Layer 2 of a small transformer language model trained on English Wikipedia (12 layers, counted from 0, width 128).
A neuron's activation on a vector x is SiLU(gate . x) times (in . x), where the dot is the dot product.

Input weights of the MLP neurons that the questions are about. A number n stands for n times 0.008.
n68 gate: 40 -24 -10 -21 -38 -2 4 16 -5 16 -20 10 37 4 -28 37 24 -20 20 -18 9 -1 -5 58 10 -37 1 36 -7 9 -14 14 10 -11 -7 -34 0 4 -9 -40 -9 3 -5 -1 2 -9 27 -13 11 36 3 7 -4 -6 29 -19 1 27 -25 31 12 38 26 -2 33 10 -17 -1 -37 -20 -4 -14 19 10 -1 8 -48 -25 2 -14 3 13 25 41 31 -1 -13 39 37 -21 -7 -35 12 -70 -20 29 -13 13 -2 -8 32 28 4 -6 28 -15 17 -10 -36 -6 6 27 -4 -19 38 19 -1 38 -4 28 -54 -14 -12 -8 13 -18 24 -4
n81 gate: 33 40 -41 25 -19 19 19 24 -29 32 -15 -24 -16 -8 -38 -26 -40 -20 5 10 -18 -29 13 -10 -10 -7 -22 5 -7 -15 8 -20 -2 -15 -15 -2 -50 35 -57 15 9 15 -12 22 18 -21 7 -15 16 0 -14 3 -22 45 14 -1 9 -35 -3 27 -10 13 14 6 24 14 -14 -9 8 10 3 12 -24 5 4 18 50 17 5 -26 20 -15 -24 17 34 7 -7 -10 -1 -33 21 -16 -41 -31 -19 1 -31 14 37 27 2 -20 21 2 -18 7 11 -14 -7 -43 8 18 9 14 0 0 12 -41 -8 -30 24 15 48 9 -20 -12 -60 0
n87 gate: 7 -19 -36 -43 -34 20 -21 8 -5 9 -4 4 47 12 -17 20 -30 -43 -4 13 2 -14 -11 -49 -35 8 21 -31 -30 3 -16 20 25 12 28 -10 24 1 -39 -37 7 43 39 19 18 1 0 21 48 -15 -12 -12 -8 -13 -51 17 14 -38 -14 39 -26 -13 4 6 1 -10 1 30 -35 -13 21 32 5 -2 -33 9 -47 11 8 -3 27 11 -15 -25 9 -7 29 14 -8 -12 -4 3 -39 -1 17 8 -4 -9 18 -30 18 2 -19 -10 -13 -36 -37 -4 21 45 -8 -21 34 -15 -45 -68 -4 -13 -7 -5 -19 -1 32 45 20 -15 17 7
n136 gate: -25 -40 -9 15 45 15 -27 9 -3 13 -27 3 -4 32 31 -11 44 -25 94 -8 6 -8 -4 -24 4 9 2 -26 -20 -15 -9 25 21 -9 -29 -3 -10 -6 -5 -1 -7 -11 -25 -21 7 11 3 9 5 -8 -25 14 -31 -41 2 -12 -8 -14 -9 -6 11 -4 -12 4 -21 23 16 -20 -17 -16 -43 -13 33 -1 -5 12 31 0 -11 18 -5 15 -11 -3 2 -24 -25 13 26 53 0 -33 11 16 -10 12 -4 43 -6 -48 -8 -25 -19 9 -16 -5 -5 15 -29 18 31 -1 -13 9 -10 29 -1 -4 -10 29 -17 -1 -14 -12 8 -1 16 4
n172 gate: 12 -7 -6 -8 -10 -14 24 -7 -13 -33 19 27 15 49 13 8 47 -9 -61 -32 -8 -17 13 25 -38 26 -11 8 14 11 18 -1 20 9 -26 -33 -1 -2 -35 4 -35 20 31 12 -11 -4 48 6 -8 9 16 18 10 0 -20 24 -4 -21 -28 -1 15 -7 16 15 18 -33 -7 -10 19 -23 -1 -70 4 -6 -36 1 22 4 -8 -3 -8 16 -7 9 1 -19 16 33 24 -3 13 -1 -17 -62 -12 26 -42 -3 -15 17 -35 5 -17 -17 5 -12 10 26 5 -2 9 8 42 -45 -23 8 16 32 1 11 28 -21 -17 15 -10 14 11 -2
n185 gate: 16 -33 -41 -40 -2 -16 -52 -17 -17 4 28 -35 -22 8 -9 -21 -8 4 42 -40 -24 -9 10 -6 -31 -3 -18 -10 -27 0 21 37 13 24 20 -12 -13 -8 -59 -6 23 12 22 1 15 -4 -14 -33 50 -8 -2 10 -22 -24 -22 -45 7 -38 -6 13 -17 -13 -12 22 -11 -1 -23 -12 10 -6 22 -1 21 -13 -11 -26 -20 4 8 -11 9 5 -64 10 31 -7 -1 -13 22 12 5 -58 34 50 35 -10 -20 19 40 27 17 4 19 -13 31 46 -14 1 1 18 32 -1 -18 -17 -25 -3 1 -57 4 -18 15 -34 23 -17 -22 -12 -9 8
n207 gate: 6 8 -8 -16 -1 -37 -14 12 16 7 8 -49 4 15 19 15 -35 -24 5 48 24 -13 -32 -30 -5 19 -18 11 -26 -18 -9 -12 13 32 11 5 -30 24 12 11 -1 -21 27 8 -17 -6 11 -2 3 -20 -9 12 25 34 -10 3 11 -53 -17 4 -22 -25 22 21 -4 17 -8 39 47 9 62 -49 -2 -10 36 29 -16 22 -11 -33 -13 0 -5 -18 -25 19 12 -19 -53 -19 -3 -4 13 -1 15 27 -1 -29 6 -8 -26 48 -21 -38 30 -51 -39 1 -19 25 19 -37 -14 -13 -11 -25 -15 43 -6 -11 43 25 9 22 -3 -35 -5 -6
n208 gate: -8 -18 -31 24 21 -7 36 28 34 -22 39 19 14 27 -15 -15 10 5 -28 25 -11 -4 5 0 -22 7 4 28 -10 1 -7 -30 -15 -8 16 10 -17 26 -19 -30 -37 -28 -6 7 -21 11 3 -17 21 -29 9 -38 -10 19 -17 20 1 -13 -37 -17 -7 5 -62 1 20 24 -40 -19 20 15 -17 -21 -39 29 3 -19 5 -15 8 -26 -53 -29 9 4 73 -8 28 4 6 32 10 0 12 31 -1 -33 21 -16 -8 -21 -18 1 -1 5 -21 -8 9 -35 13 4 -29 -1 9 18 20 22 1 -24 -18 -38 9 -16 -4 -1 -16 14 -16 -2
n215 gate: 47 -26 -37 -31 -21 -12 13 -5 -20 7 -11 23 0 13 11 22 7 17 40 25 -3 -14 3 40 -37 -1 12 10 -13 -10 28 21 37 -17 0 -17 15 -26 -31 -3 -23 -4 4 7 -20 -6 41 -9 -14 7 46 35 23 -31 -14 12 -12 -36 -13 -10 8 -13 16 6 22 -22 -3 -6 18 27 6 3 -1 -27 -16 -4 1 14 -14 7 10 -7 17 -9 18 -26 -4 39 -6 11 -20 -33 37 1 -21 -7 17 -21 -13 -25 7 17 -11 -13 10 -13 -3 19 -1 -30 -8 38 7 1 7 -16 21 8 87 27 -35 18 -22 13 -18 16 31 22
n243 gate: -20 -27 -4 -15 20 20 -10 56 -4 21 14 16 -25 15 15 -5 7 30 16 -10 7 -23 -11 -49 -16 -24 38 27 1 -15 22 -25 -13 -12 -24 1 35 13 -9 1 13 -8 11 -10 13 23 9 21 -26 -5 -26 -8 -8 1 -2 -1 -12 -48 25 58 2 5 29 -47 0 26 4 7 6 11 6 24 10 -6 2 51 30 13 16 -36 -2 11 -4 -8 -32 -5 -36 5 15 0 4 -3 -6 -18 6 10 21 0 34 18 17 4 -4 -6 35 -12 34 -23 -9 -11 -26 -6 -7 -18 1 -11 27 1 21 40 -21 -15 13 -2 -40 25 20 3
n276 gate: 13 -39 31 -14 18 8 3 -2 -8 -35 -25 -33 11 -16 35 -7 1 -30 -30 -1 34 43 12 4 6 -3 -15 7 9 35 11 -16 -16 -2 -22 -7 37 32 -27 -14 -5 -15 -18 -4 26 -25 16 15 -28 -1 -43 13 5 33 15 16 -43 -31 -8 37 14 23 39 3 24 -13 12 9 -1 35 16 10 27 -3 -1 39 -10 -5 18 15 -2 1 -3 9 -39 51 -5 -10 14 -3 -39 -8 -68 17 8 14 16 -10 -8 7 -19 -29 -35 8 -41 3 19 -9 11 -35 -35 -26 7 -57 14 0 -2 9 28 16 15 -17 -14 14 -13 -23 -32 1
n295 gate: -13 -3 -13 -7 33 12 0 32 14 -3 -17 -23 -30 -36 5 -2 -12 8 11 -6 22 -22 -29 2 28 -9 -5 -17 5 -6 -3 9 -34 3 1 -3 6 -33 -1 -25 22 0 32 52 16 22 -5 36 -35 -43 27 -20 12 -10 11 23 19 -31 -32 -41 -21 -12 9 14 35 44 3 38 -4 -6 5 -9 33 -23 -5 5 34 -23 6 -19 -3 33 3 20 -9 -13 -16 -35 21 -24 -79 -3 18 -8 -27 27 -3 29 21 25 29 -14 -29 -3 26 1 38 -7 -45 8 8 -3 -11 9 21 5 5 -4 27 -14 -29 20 -42 21 3 0 5 8
n302 gate: -66 -14 -23 -15 -15 21 -20 -5 -18 -4 -33 19 -7 22 -3 -22 0 28 16 -4 -1 11 6 18 -28 -19 20 -11 -15 -21 -20 29 35 33 39 -17 11 -13 -15 19 -32 -16 -9 -14 8 3 -12 7 23 -7 16 -3 1 -5 15 1 -10 1 12 -1 -8 0 -4 -36 6 6 -4 20 -28 14 24 -34 -6 3 12 -26 -13 -3 -15 -13 -11 11 2 -5 3 -40 -11 20 22 -33 -15 -45 5 11 -1 -3 20 -18 15 -5 -6 26 -4 -7 13 3 -24 3 32 9 7 12 22 14 34 -5 16 -15 -29 43 -19 -8 -14 14 3 31 -7 3
n68 in: -2 54 -8 -5 -15 31 -8 -14 -6 6 -4 -37 -7 -21 -32 17 -10 7 0 -25 -1 7 -17 30 27 5 27 -18 -4 3 -1 6 -38 -19 -39 -20 -34 -11 -13 -27 15 9 11 2 -40 5 11 16 -1 7 -13 18 -17 29 -11 22 -10 27 10 22 20 6 8 -10 11 33 -47 18 -43 -48 8 16 25 10 28 -1 -22 3 9 -5 1 18 5 1 -8 19 -9 -8 21 -7 -50 -17 -24 -41 -10 12 -14 32 15 9 -16 6 -5 -8 8 9 17 -14 -7 -10 -10 6 -7 -3 13 -17 37 17 26 3 -47 29 6 -14 11 -14 11 45
n81 in: 30 18 -7 -23 3 9 20 3 22 11 -15 14 -2 17 4 2 12 10 17 21 14 7 27 32 -9 -18 -1 2 -2 35 26 -28 -50 -4 -53 -1 1 -31 36 -2 1 -34 -30 24 -21 11 -37 25 0 20 16 -4 1 -27 30 -20 6 16 40 -13 -1 -8 24 -25 28 18 12 -3 19 -10 -11 -15 2 11 9 13 -23 -8 -33 -11 -16 22 20 -48 -23 -12 -2 -34 -19 -13 -23 -36 3 9 24 -58 5 14 7 23 10 -19 16 26 -11 14 12 9 -14 18 25 -13 -14 4 28 -6 -43 1 -16 -2 -30 11 -4 -13 4 -27 22 -30
n87 in: 49 12 41 17 -9 26 -43 21 -36 15 20 -6 7 12 -14 30 -12 15 4 7 -23 -74 -1 16 16 -34 6 -7 12 -32 11 -7 26 1 3 -19 21 26 5 -3 -16 -19 -6 10 -15 -16 6 41 -21 17 39 -23 7 6 -9 -1 6 4 -34 13 36 24 33 11 0 -3 -21 -14 21 4 -5 6 -2 23 -34 1 -42 -10 24 16 -41 38 -7 -17 -9 23 -32 -2 -9 -10 -26 -40 -16 27 -4 10 18 -46 -14 -3 13 23 21 -1 27 16 -5 -5 0 -35 -16 6 -10 -36 8 22 -9 -6 -25 25 -14 20 -15 79 -31 -15 -1 -8
n136 in: -30 -31 4 38 22 47 -9 6 7 -17 -32 -14 14 4 9 -15 21 -33 41 -8 17 3 -21 -44 -18 -16 -6 -19 -18 -16 4 34 -14 -11 -24 13 6 -3 -70 15 -10 24 -26 2 -6 -5 -12 -5 31 1 -9 -17 -17 -26 -4 12 0 -25 -41 14 13 -12 10 9 -4 24 15 23 -27 1 -46 -24 24 -1 14 25 18 -13 1 10 1 15 -2 -2 10 -2 -6 20 -11 9 4 -9 28 29 23 -1 12 20 -9 -3 -16 -14 -10 -18 -18 -7 -14 26 -21 -15 22 21 -13 7 15 -5 -1 5 -4 7 -23 6 -20 -25 -7 -3 5 3
n172 in: -1 36 52 9 -18 14 -5 19 15 -52 -36 -15 3 33 40 16 6 20 5 -32 4 34 -28 14 -21 1 4 -9 15 -38 -13 -17 -9 27 -26 50 12 6 33 43 -19 2 -22 13 5 6 23 8 39 -18 18 -15 -28 -6 -14 13 25 -16 -11 11 16 -1 10 -57 20 30 20 4 -6 -27 11 -5 -6 20 -17 26 6 1 1 17 31 27 22 -32 -11 14 -35 20 4 -22 31 -29 -57 -1 -20 -1 -3 3 10 -11 2 -31 8 32 -15 -37 1 19 23 4 -21 -5 21 3 27 5 0 26 17 -11 27 -1 40 -24 5 12 -3 -8
n185 in: -3 9 -50 -30 -15 -20 -6 -42 -7 25 23 8 -29 5 25 -21 -24 -12 31 0 -20 1 13 -32 -14 8 18 -3 -10 -37 14 28 -25 -10 23 -11 -51 -37 -24 -29 6 -15 12 -21 -9 -9 -11 -14 36 -10 -15 -1 -25 -28 -27 -26 -44 -60 -3 -9 -14 -27 -20 23 -16 -21 5 49 -7 3 41 -2 48 0 -13 25 41 -25 34 27 30 6 -2 -9 0 4 -3 5 25 4 35 -2 -14 17 22 -6 -3 4 -22 3 34 39 38 -12 -3 -9 -23 -4 31 -24 -11 -12 10 -19 -21 7 -10 -12 -20 -33 50 -12 42 -18 10 -29 -35 3
n207 in: -13 -1 7 12 21 1 16 -5 8 -9 -14 -54 5 10 -35 19 -19 -20 -39 50 0 -31 2 0 -10 16 -7 3 10 3 -8 -1 -19 5 -12 13 13 -5 3 24 46 -37 -1 -10 -17 1 -47 13 5 33 -9 -25 26 44 24 44 -15 13 -54 -15 -16 -56 -33 31 16 13 -43 24 55 -13 28 12 -21 -19 12 -2 17 -24 17 -37 -14 -18 -10 -2 -11 -8 -26 -17 -34 12 -2 -10 10 3 5 -10 8 -5 -8 -18 -20 25 -20 -19 -3 -7 7 -9 11 -11 -25 12 13 25 -18 39 -7 17 -4 20 24 20 -13 27 -50 -30 53 11
n208 in: 12 2 -39 -12 22 -1 19 20 6 28 9 32 -8 -22 27 -19 20 1 -13 28 15 -4 -14 -2 -11 -27 48 -4 -8 -8 10 -45 -28 -43 -3 -19 0 3 -25 -32 7 -13 3 3 -11 9 35 -10 14 -33 -15 -17 -13 -8 -9 19 3 9 14 -12 26 -12 -15 -13 -3 -2 -48 27 33 25 37 21 -17 -15 -5 -19 -5 22 25 -23 -19 -22 49 6 -1 5 28 -15 -49 5 21 -12 -20 -3 16 18 -15 18 31 11 -1 -1 -20 -9 4 21 -9 -24 40 20 -46 -1 -49 -3 42 -33 8 -40 -36 -8 -10 -10 -12 27 14 11 -31 -3
n215 in: 0 17 1 -37 14 29 -19 54 -12 -16 29 34 -4 -21 -5 -27 19 -1 27 -39 -40 -14 -14 -3 -19 0 -14 6 -10 -30 -13 12 31 3 -17 -22 -6 -11 -7 -36 4 4 24 18 7 24 -4 -1 23 -29 4 51 -12 14 -8 9 15 -29 54 8 29 5 6 -4 -22 27 -3 11 -1 18 13 -33 -17 -10 -25 29 -56 12 27 0 -1 -18 -26 -2 -19 11 6 -14 13 -21 -30 -39 7 6 5 -12 -14 6 31 25 11 -3 -13 -16 41 -18 -4 42 -26 -18 -6 12 -3 -8 -41 -26 -10 -3 30 22 -7 25 -1 4 -34 -5 1 -3
n243 in: 28 -23 -11 -33 -31 -1 2 -21 3 -8 -10 2 -19 32 16 28 0 -25 -1 -10 15 22 23 -13 43 22 -24 24 -10 -3 -57 21 0 -12 27 -14 -4 5 17 -32 -26 -11 -1 18 4 5 -1 11 41 -3 -8 18 36 2 61 -23 16 43 0 28 -20 6 -14 -7 -15 4 -1 13 -1 13 -5 -34 8 -2 -45 -3 -24 -6 10 10 3 2 -1 8 26 -13 -10 1 -52 1 -28 -17 25 21 -15 -1 -8 -25 10 -10 -21 14 15 -15 18 22 27 13 -21 6 9 24 -20 -4 -2 10 -9 41 -21 41 12 -19 -3 11 -10 -8 -26 5
n276 in: 12 -18 -11 -16 -44 11 -29 -15 3 27 -5 -3 -40 3 -7 -3 -31 0 -8 32 -3 -3 24 -23 -21 -9 -25 1 -37 15 11 27 -22 -24 5 8 15 13 13 35 -47 -4 16 -9 -16 24 36 -23 1 14 49 0 32 -15 -22 9 22 16 0 14 -68 -32 -41 -21 -7 -30 -12 -11 6 29 -4 10 -18 2 -31 -12 23 7 16 -28 -20 -1 -27 28 32 0 -18 6 -20 -5 46 5 21 -38 -43 -10 -3 -16 -3 -33 25 2 -5 6 9 -42 -5 24 1 -4 8 16 -5 42 -12 43 -30 -11 3 -20 8 8 20 -3 43 11 24 36
n295 in: -11 2 17 5 19 16 -1 19 -16 16 -18 -28 -15 -15 13 -4 -11 7 25 -13 27 6 4 1 -3 -37 -5 -24 -13 11 -13 -9 -15 -21 -10 -29 -12 -26 23 -28 39 -21 -23 24 0 43 -4 48 -29 -13 18 -33 -4 18 16 23 -1 -28 2 -41 -16 -31 26 -23 26 26 24 52 -1 -13 8 -36 34 7 7 15 2 18 -12 -8 -2 17 32 5 6 15 -21 -27 13 -18 -37 -2 -5 -5 -16 5 -5 41 8 13 26 -17 -27 1 10 23 4 -10 -40 -18 0 -40 4 22 4 -5 1 9 -10 -31 -20 15 -25 -23 34 -11 -5 -10
n302 in: -47 -24 -18 11 -10 10 4 -34 4 34 -10 3 -23 3 -4 -29 8 24 21 -11 19 9 10 30 -9 -7 16 16 -22 12 -18 22 28 -2 21 -21 18 -2 -20 0 -23 -21 -14 -8 -2 -8 -1 -3 5 2 35 11 -14 -28 -4 -17 8 -8 41 -10 1 -13 -18 -18 21 2 4 10 -17 12 27 -12 -14 23 12 -12 21 14 8 -17 2 1 9 23 2 -51 -15 26 -8 -32 -3 -44 -2 6 6 1 1 -34 9 -15 9 36 -6 2 7 2 -26 -8 21 10 -4 -5 50 3 16 11 13 -41 -10 32 -6 -54 -17 18 -16 23 -20 1

Each question shows a token from some text and the vector x that enters the MLP there. A number n stands for n times 0.016.

"\n": 7 4 19 23 2 41 23 -3 1 -23 -25 -15 8 8 15 -20 -5 4 -18 -4 6 -16 0 -7 7 34 6 -16 -11 16 3 -5 -4 21 -1 -18 -3 2 -4 -3 6 16 -17 43 23 15 -28 13 0 -10 12 21 0 5 7 7 9 17 -21 21 0 1 -5 14 -40 -14 20 -26 -1 11 -18 3 12 -6 -15 4 -20 15 20 -12 19 17 -4 -8 -22 0 -7 -16 5 -10 8 -5 6 3 8 13 -7 -39 15 30 -7 -8 3 -11 -10 -2 -11 10 17 3 5 -26 10 -3 6 -3 13 -11 15 -20 -50 -23 -9 -25 -15 18 11 -25
The neuron with the highest activation: n208

"ield": -17 -3 -19 -7 -7 22 30 2 6 29 7 -27 15 2 21 -6 28 5 23 -6 -8 -15 -25 6 11 8 -3 11 6 -5 6 5 10 -17 -3 2 -5 6 -24 2 27 -10 -3 8 -3 -37 9 29 12 2 6 -1 -9 -14 14 -6 10 4 -15 33 33 0 -2 4 -38 1 15 -13 10 -12 -31 9 -23 -5 -6 3 12 -8 27 -24 9 14 -12 5 -7 -36 -21 -16 4 -5 18 -13 7 0 -11 -10 -10 -1 -8 8 11 14 -9 -6 28 21 -25 -14 0 8 -7 -5 -15 36 6 3 16 9 5 3 -41 5 22 -10 15 -16 0 0
The neuron with the highest activation: n136

" This": -6 31 -13 2 -6 -9 -6 -3 1 -11 4 9 -4 3 5 -33 1 -3 -34 5 12 2 6 1 -1 -9 -1 -8 18 -15 14 -8 15 3 19 -4 -20 -12 19 18 -13 9 0 21 3 -4 21 -19 19 -2 13 14 -2 -22 -12 -5 6 18 1 11 7 -10 2 -20 -42 -11 -12 6 -9 -3 14 -1 -14 2 -10 1 9 2 11 -3 9 21 -5 15 -6 -1 -48 -3 -1 -31 -9 -13 11 15 -44 17 -2 -36 -10 -31 30 -17 15 -7 -13 3 1 11 2 -6 1 -5 18 -18 -7 6 20 -10 3 -13 -47 -14 -12 -22 14 -8 2 -9
The neuron with the highest activation: n302

"ate": -3 -5 7 -11 -5 10 3 -14 16 6 -13 -13 11 24 8 -7 20 4 -29 -1 16 -21 -9 3 -17 4 -2 7 24 -12 -5 -4 9 13 1 -21 -13 32 -7 8 -20 -8 9 26 -22 -19 23 19 7 -11 20 13 11 -4 -31 -10 2 10 17 8 7 -15 1 11 -15 -6 -2 4 14 -25 28 18 -2 -2 -7 3 14 25 -38 -6 12 40 23 -4 7 1 -16 -19 -17 10 -19 4 4 30 1 -23 2 -15 -5 -1 -6 5 25 -1 10 25 3 -11 0 -21 -21 -10 -2 43 -9 -11 30 -3 22 -20 -48 12 -10 -7 -2 -11 33 12
The most active neuron and its activation: n87, at about 0.079

"ong": 15 3 28 9 1 6 -26 -5 9 13 3 -22 -1 -37 43 0 -10 23 -38 -20 16 1 -2 -38 -1 1 7 -17 19 25 -13 26 5 44 5 -6 -14 30 -18 11 -17 5 -9 27 3 -4 23 -11 17 -6 7 2 8 -27 -5 -27 4 3 12 10 24 5 0 8 3 5 37 -19 -13 -4 -5 -15 -6 -25 17 0 1 10 15 -14 -32 17 -14 10 16 -12 -2 10 -21 9 15 27 -11 -6 -8 -16 17 0 0 12 -6 17 21 -9 -10 10 -32 3 7 6 11 12 -1 -7 -1 6 38 3 15 -5 -39 19 -2 -5 -14 -19 40 0
The most active neuron and its activation: n208, at about 0.15

" I": -32 1 17 -3 3 -19 8 8 2 -28 -10 -20 4 -1 4 -44 -6 -2 -34 13 -5 -6 8 -18 -9 -1 -9 13 -7 -3 -2 26 9 -3 3 -11 -33 -24 27 19 12 -8 12 13 -21 10 27 -13 16 -18 3 -23 2 -22 -19 -8 -5 13 6 27 -2 -25 3 4 -14 -4 3 -4 7 23 -31 -12 -3 3 5 -13 8 -25 7 -47 -47 14 27 -9 -5 -3 -20 -7 -16 3 -1 1 5 11 0 2 -4 -5 -23 17 27 -10 -20 -15 10 -8 -31 -5 -1 3 -8 2 1 -16 2 -23 24 -3 41 -21 -23 3 14 14 10 0 19 -16
The most active neuron and its activation: n207, at about 0.19

"ak": 5 -1 17 -10 9 5 18 5 4 -18 -3 3 -28 -16 11 9 -20 25 -27 4 7 -10 6 -5 -28 -5 9 -25 4 34 13 -11 14 -62 7 -15 -21 -11 -8 5 -10 -3 -10 7 15 15 38 5 14 11 1 1 -7 -13 24 19 5 10 18 4 10 -8 17 -1 -1 -26 17 -5 46 21 -27 18 2 -8 -2 -19 -20 -15 -11 10 10 11 5 29 3 -4 -19 21 -14 -16 14 -33 -12 -3 -5 28 48 29 6 2 -14 -18 16 -14 -8 35 -20 -6 8 16 12 4 -18 8 -20 -13 13 7 24 -29 -8 1 9 7 23 24 6 -10
The neuron with the highest activation: n207

" ": 13 -7 -7 -7 18 13 25 -14 6 -1 -17 -29 4 -9 24 -34 18 19 -41 -7 -3 -11 -8 10 27 17 5 2 -32 -8 11 -2 -7 38 3 9 -17 0 -11 14 -2 -14 5 3 -1 7 28 9 33 -3 7 8 -1 -4 13 6 0 24 -7 1 -10 -3 15 3 -22 -10 4 -19 10 26 -4 -13 6 0 -10 -20 -9 -2 19 5 -2 -1 -40 -2 -16 -3 -12 -16 -9 -2 1 -1 4 20 -32 4 -8 -2 -6 30 23 17 -9 -6 3 -2 -5 -42 2 -13 3 -22 -4 11 9 -19 9 -11 15 -9 -34 -10 1 -3 5 4 9 -3
The neuron with the highest activation: n136

"198": 3 14 20 4 14 7 -13 -2 6 9 -6 13 -1 -5 6 -17 0 22 -23 -7 -16 -4 7 -5 -10 20 -22 -3 -2 19 15 4 4 18 4 1 -29 17 -5 1 4 -9 -18 13 8 3 50 13 17 8 6 -23 1 1 13 -34 -5 12 -13 23 3 -12 10 4 -38 -4 -2 -16 13 26 -5 -19 3 -15 3 8 -5 4 43 -18 2 9 -9 8 -4 3 -9 -11 13 16 -20 -21 5 35 -28 -4 10 -50 -4 21 25 12 -17 -34 -9 21 -29 14 2 -19 15 -3 13 11 -1 9 -29 -1 7 -8 -33 11 -8 -17 -13 -8 -22 14
The neuron with the highest activation: n276

"P": 1 14 28 -7 9 13 26 -3 7 -6 -10 -18 3 -19 9 1 1 -6 -11 4 20 0 -19 -31 -5 5 15 9 -15 11 5 9 -8 -38 -5 -4 -32 11 -9 20 15 4 -16 -7 -28 17 12 11 13 8 0 8 11 -17 3 -27 4 53 8 5 13 -8 16 32 0 -23 2 -16 -2 3 16 -10 5 -8 6 8 18 -1 0 -12 12 13 -19 -9 -13 3 -8 5 -3 7 0 -38 -12 17 5 -33 -4 -23 9 1 17 -7 -2 -30 38 -15 -25 4 10 -22 13 -6 -1 -2 15 -15 15 -9 13 9 -37 21 -6 9 1 -5 4 -8
The three highest activations, in order: n215, n207, n172

" dist": -5 6 11 -2 -17 13 28 5 10 26 -11 -13 10 0 29 -7 -3 14 -30 -1 9 5 4 15 25 6 -7 -3 5 -15 -2 -2 12 3 -7 3 -16 7 -45 -2 -21 7 5 -12 -3 19 -2 -16 -5 43 -4 -3 -12 -20 24 -16 6 10 -9 16 20 -6 -21 14 -46 -21 17 -17 15 -25 -33 -8 6 16 7 17 -13 -23 -6 -8 -15 1 -17 15 -1 38 -20 7 8 -12 -15 11 -18 8 -6 5 -23 -15 1 18 21 2 5 19 30 -6 -8 0 -5 -6 7 -3 -2 19 -8 -2 33 -26 -1 8 -8 3 -15 0 31 -6 16 -17
The three highest activations, in order: n68, n207, n208

"ized": 19 27 -24 -3 7 0 11 -5 -10 5 -15 -15 -11 7 7 -6 6 -31 -34 -5 31 -18 0 1 -7 -1 -4 9 8 7 -4 16 -1 -4 1 13 -21 12 -9 7 0 -25 5 -8 35 -4 3 11 -15 -19 -12 0 2 -14 -16 12 -5 29 26 20 11 5 -24 6 -8 -11 -16 16 18 3 -6 -8 -3 -15 -2 12 -1 12 -9 3 -22 18 10 22 -15 -11 -11 24 -15 -20 26 -29 -16 18 -5 -18 5 -28 -8 1 8 26 -15 18 -11 23 -2 5 24 -16 24 7 -5 2 0 -15 18 -29 33 22 -55 2 -2 -15 13 -16 22 -3
The most active neuron and its activation: n302, at about 0.17

"r": 23 30 16 -1 6 -5 -4 1 24 11 11 -26 0 9 11 -41 -5 17 -8 -27 0 6 -15 -19 0 -17 -13 12 -5 -10 -2 -28 11 -57 -4 -17 -13 16 -36 -7 -12 -4 0 -12 -18 0 0 -25 -9 -22 12 2 9 4 -21 8 38 29 5 -10 10 17 6 13 5 8 -5 -20 36 23 -11 6 20 7 18 4 -2 -14 -8 -16 15 -32 1 -6 -15 2 -8 5 -7 -15 16 23 -18 33 11 -39 6 -6 2 32 10 -26 -29 -2 -14 -6 -19 5 -1 6 -18 -16 7 15 -6 -5 9 8 27 -36 -3 -36 29 -5 5 6 15 24
The neuron with the highest activation: n208

".": 13 46 13 6 15 3 36 2 10 11 -15 12 25 8 21 -16 18 11 -8 25 -22 -14 2 4 15 5 -11 12 11 6 -19 -1 15 25 4 3 -20 22 -7 13 30 -17 1 -3 30 30 1 14 17 -27 4 8 8 -17 -4 15 1 -10 14 10 -15 -31 13 -8 -23 -26 -5 -5 -17 -5 19 -17 -1 -3 2 -9 3 12 21 15 -2 5 -10 20 -5 4 12 -7 -27 -8 19 2 -5 -6 13 -30 22 0 8 -23 21 -13 -12 -3 16 -3 -5 -11 14 -9 5 -7 10 -34 -36 -1 -4 -14 2 -11 -38 -1 5 -36 -8 12 3 -7
The most active neuron and its activation: n68, at about 0.13

"K": 8 -4 19 1 30 10 -21 -3 1 -10 -37 0 18 -21 21 -3 -14 13 -5 3 17 -6 0 -8 6 5 -6 25 3 17 18 16 -11 -27 7 -26 -26 5 -5 18 40 1 5 12 -1 18 8 -7 13 16 -9 -18 11 -18 5 -8 17 21 -1 -3 5 -3 -14 3 -3 -26 -1 -19 15 23 39 -10 10 -2 4 -16 3 -22 8 17 7 9 6 2 2 -4 -30 6 -6 6 11 -38 -11 11 17 -10 5 39 6 -7 -14 -35 8 -11 11 8 -23 3 25 -21 17 12 -26 -16 -6 -2 39 7 26 6 -29 15 17 15 5 6 -20 -4
The neuron with the highest activation: n136

" dec": -7 -31 -10 31 -14 3 7 -37 5 7 -22 -6 -5 -24 12 -3 3 24 -17 14 -4 -13 -3 -1 6 -32 -23 36 -10 -21 2 2 -18 -28 3 21 -14 9 -12 16 -14 -17 19 4 13 21 11 14 28 -1 10 -7 -5 -24 10 -4 10 40 0 15 -2 -15 10 3 -16 15 1 -23 4 -4 -4 1 -10 -17 21 24 -1 -2 -4 0 23 -1 -16 -2 -28 -9 -33 21 -16 -13 -7 -12 -1 0 -16 -4 -3 11 -3 18 11 -12 -7 -17 -3 -39 -16 5 23 -17 16 8 14 2 -10 25 -22 5 16 -21 -8 -20 -9 4 8 -20 8 -6
The neuron with the highest activation: n208

" |\n": -1 -8 11 17 -15 50 27 -15 -7 3 -8 -6 3 -4 -5 -18 -21 9 16 9 5 -10 8 1 14 29 -27 12 -22 35 7 6 -8 6 1 -24 -18 -3 4 13 11 0 -6 22 0 12 -8 18 -8 0 -11 3 -1 -15 10 5 4 4 -15 33 0 -6 -6 9 -44 -1 11 -21 -2 -5 -22 -13 -1 -9 0 -1 -15 16 -7 6 -8 3 -16 -3 0 20 0 -24 -5 -6 21 -11 6 20 -9 -2 21 -16 6 10 -5 9 11 -1 0 -7 -26 1 19 -4 0 -28 6 12 -18 14 21 -10 31 -28 -50 -4 4 -30 -9 21 3 -25
Which two neurons fire most, strongest first? n172, n136

";": 7 -26 5 8 13 14 59 -4 17 -1 -7 -2 0 -17 24 -27 -4 -22 -48 -9 -7 -22 3 25 6 48 -9 9 -15 9 -16 34 10 -39 -1 -8 -18 12 -22 16 6 8 12 25 -17 3 7 3 -21 -1 0 -3 -11 -2 -3 13 -11 -6 -2 24 -7 -20 5 14 -21 -25 -2 -3 -9 -12 19 -14 9 38 -13 -1 3 7 43 10 1 -5 -33 -17 -20 16 -20 -5 7 -2 3 19 1 -5 3 7 10 7 4 -6 9 -6 -1 -23 -10 19 24 -1 13 -26 1 -21 9 -5 -13 4 -7 -12 13 -10 -20 -24 43 -2 18 12 17 -13
The neuron with the highest activation: n276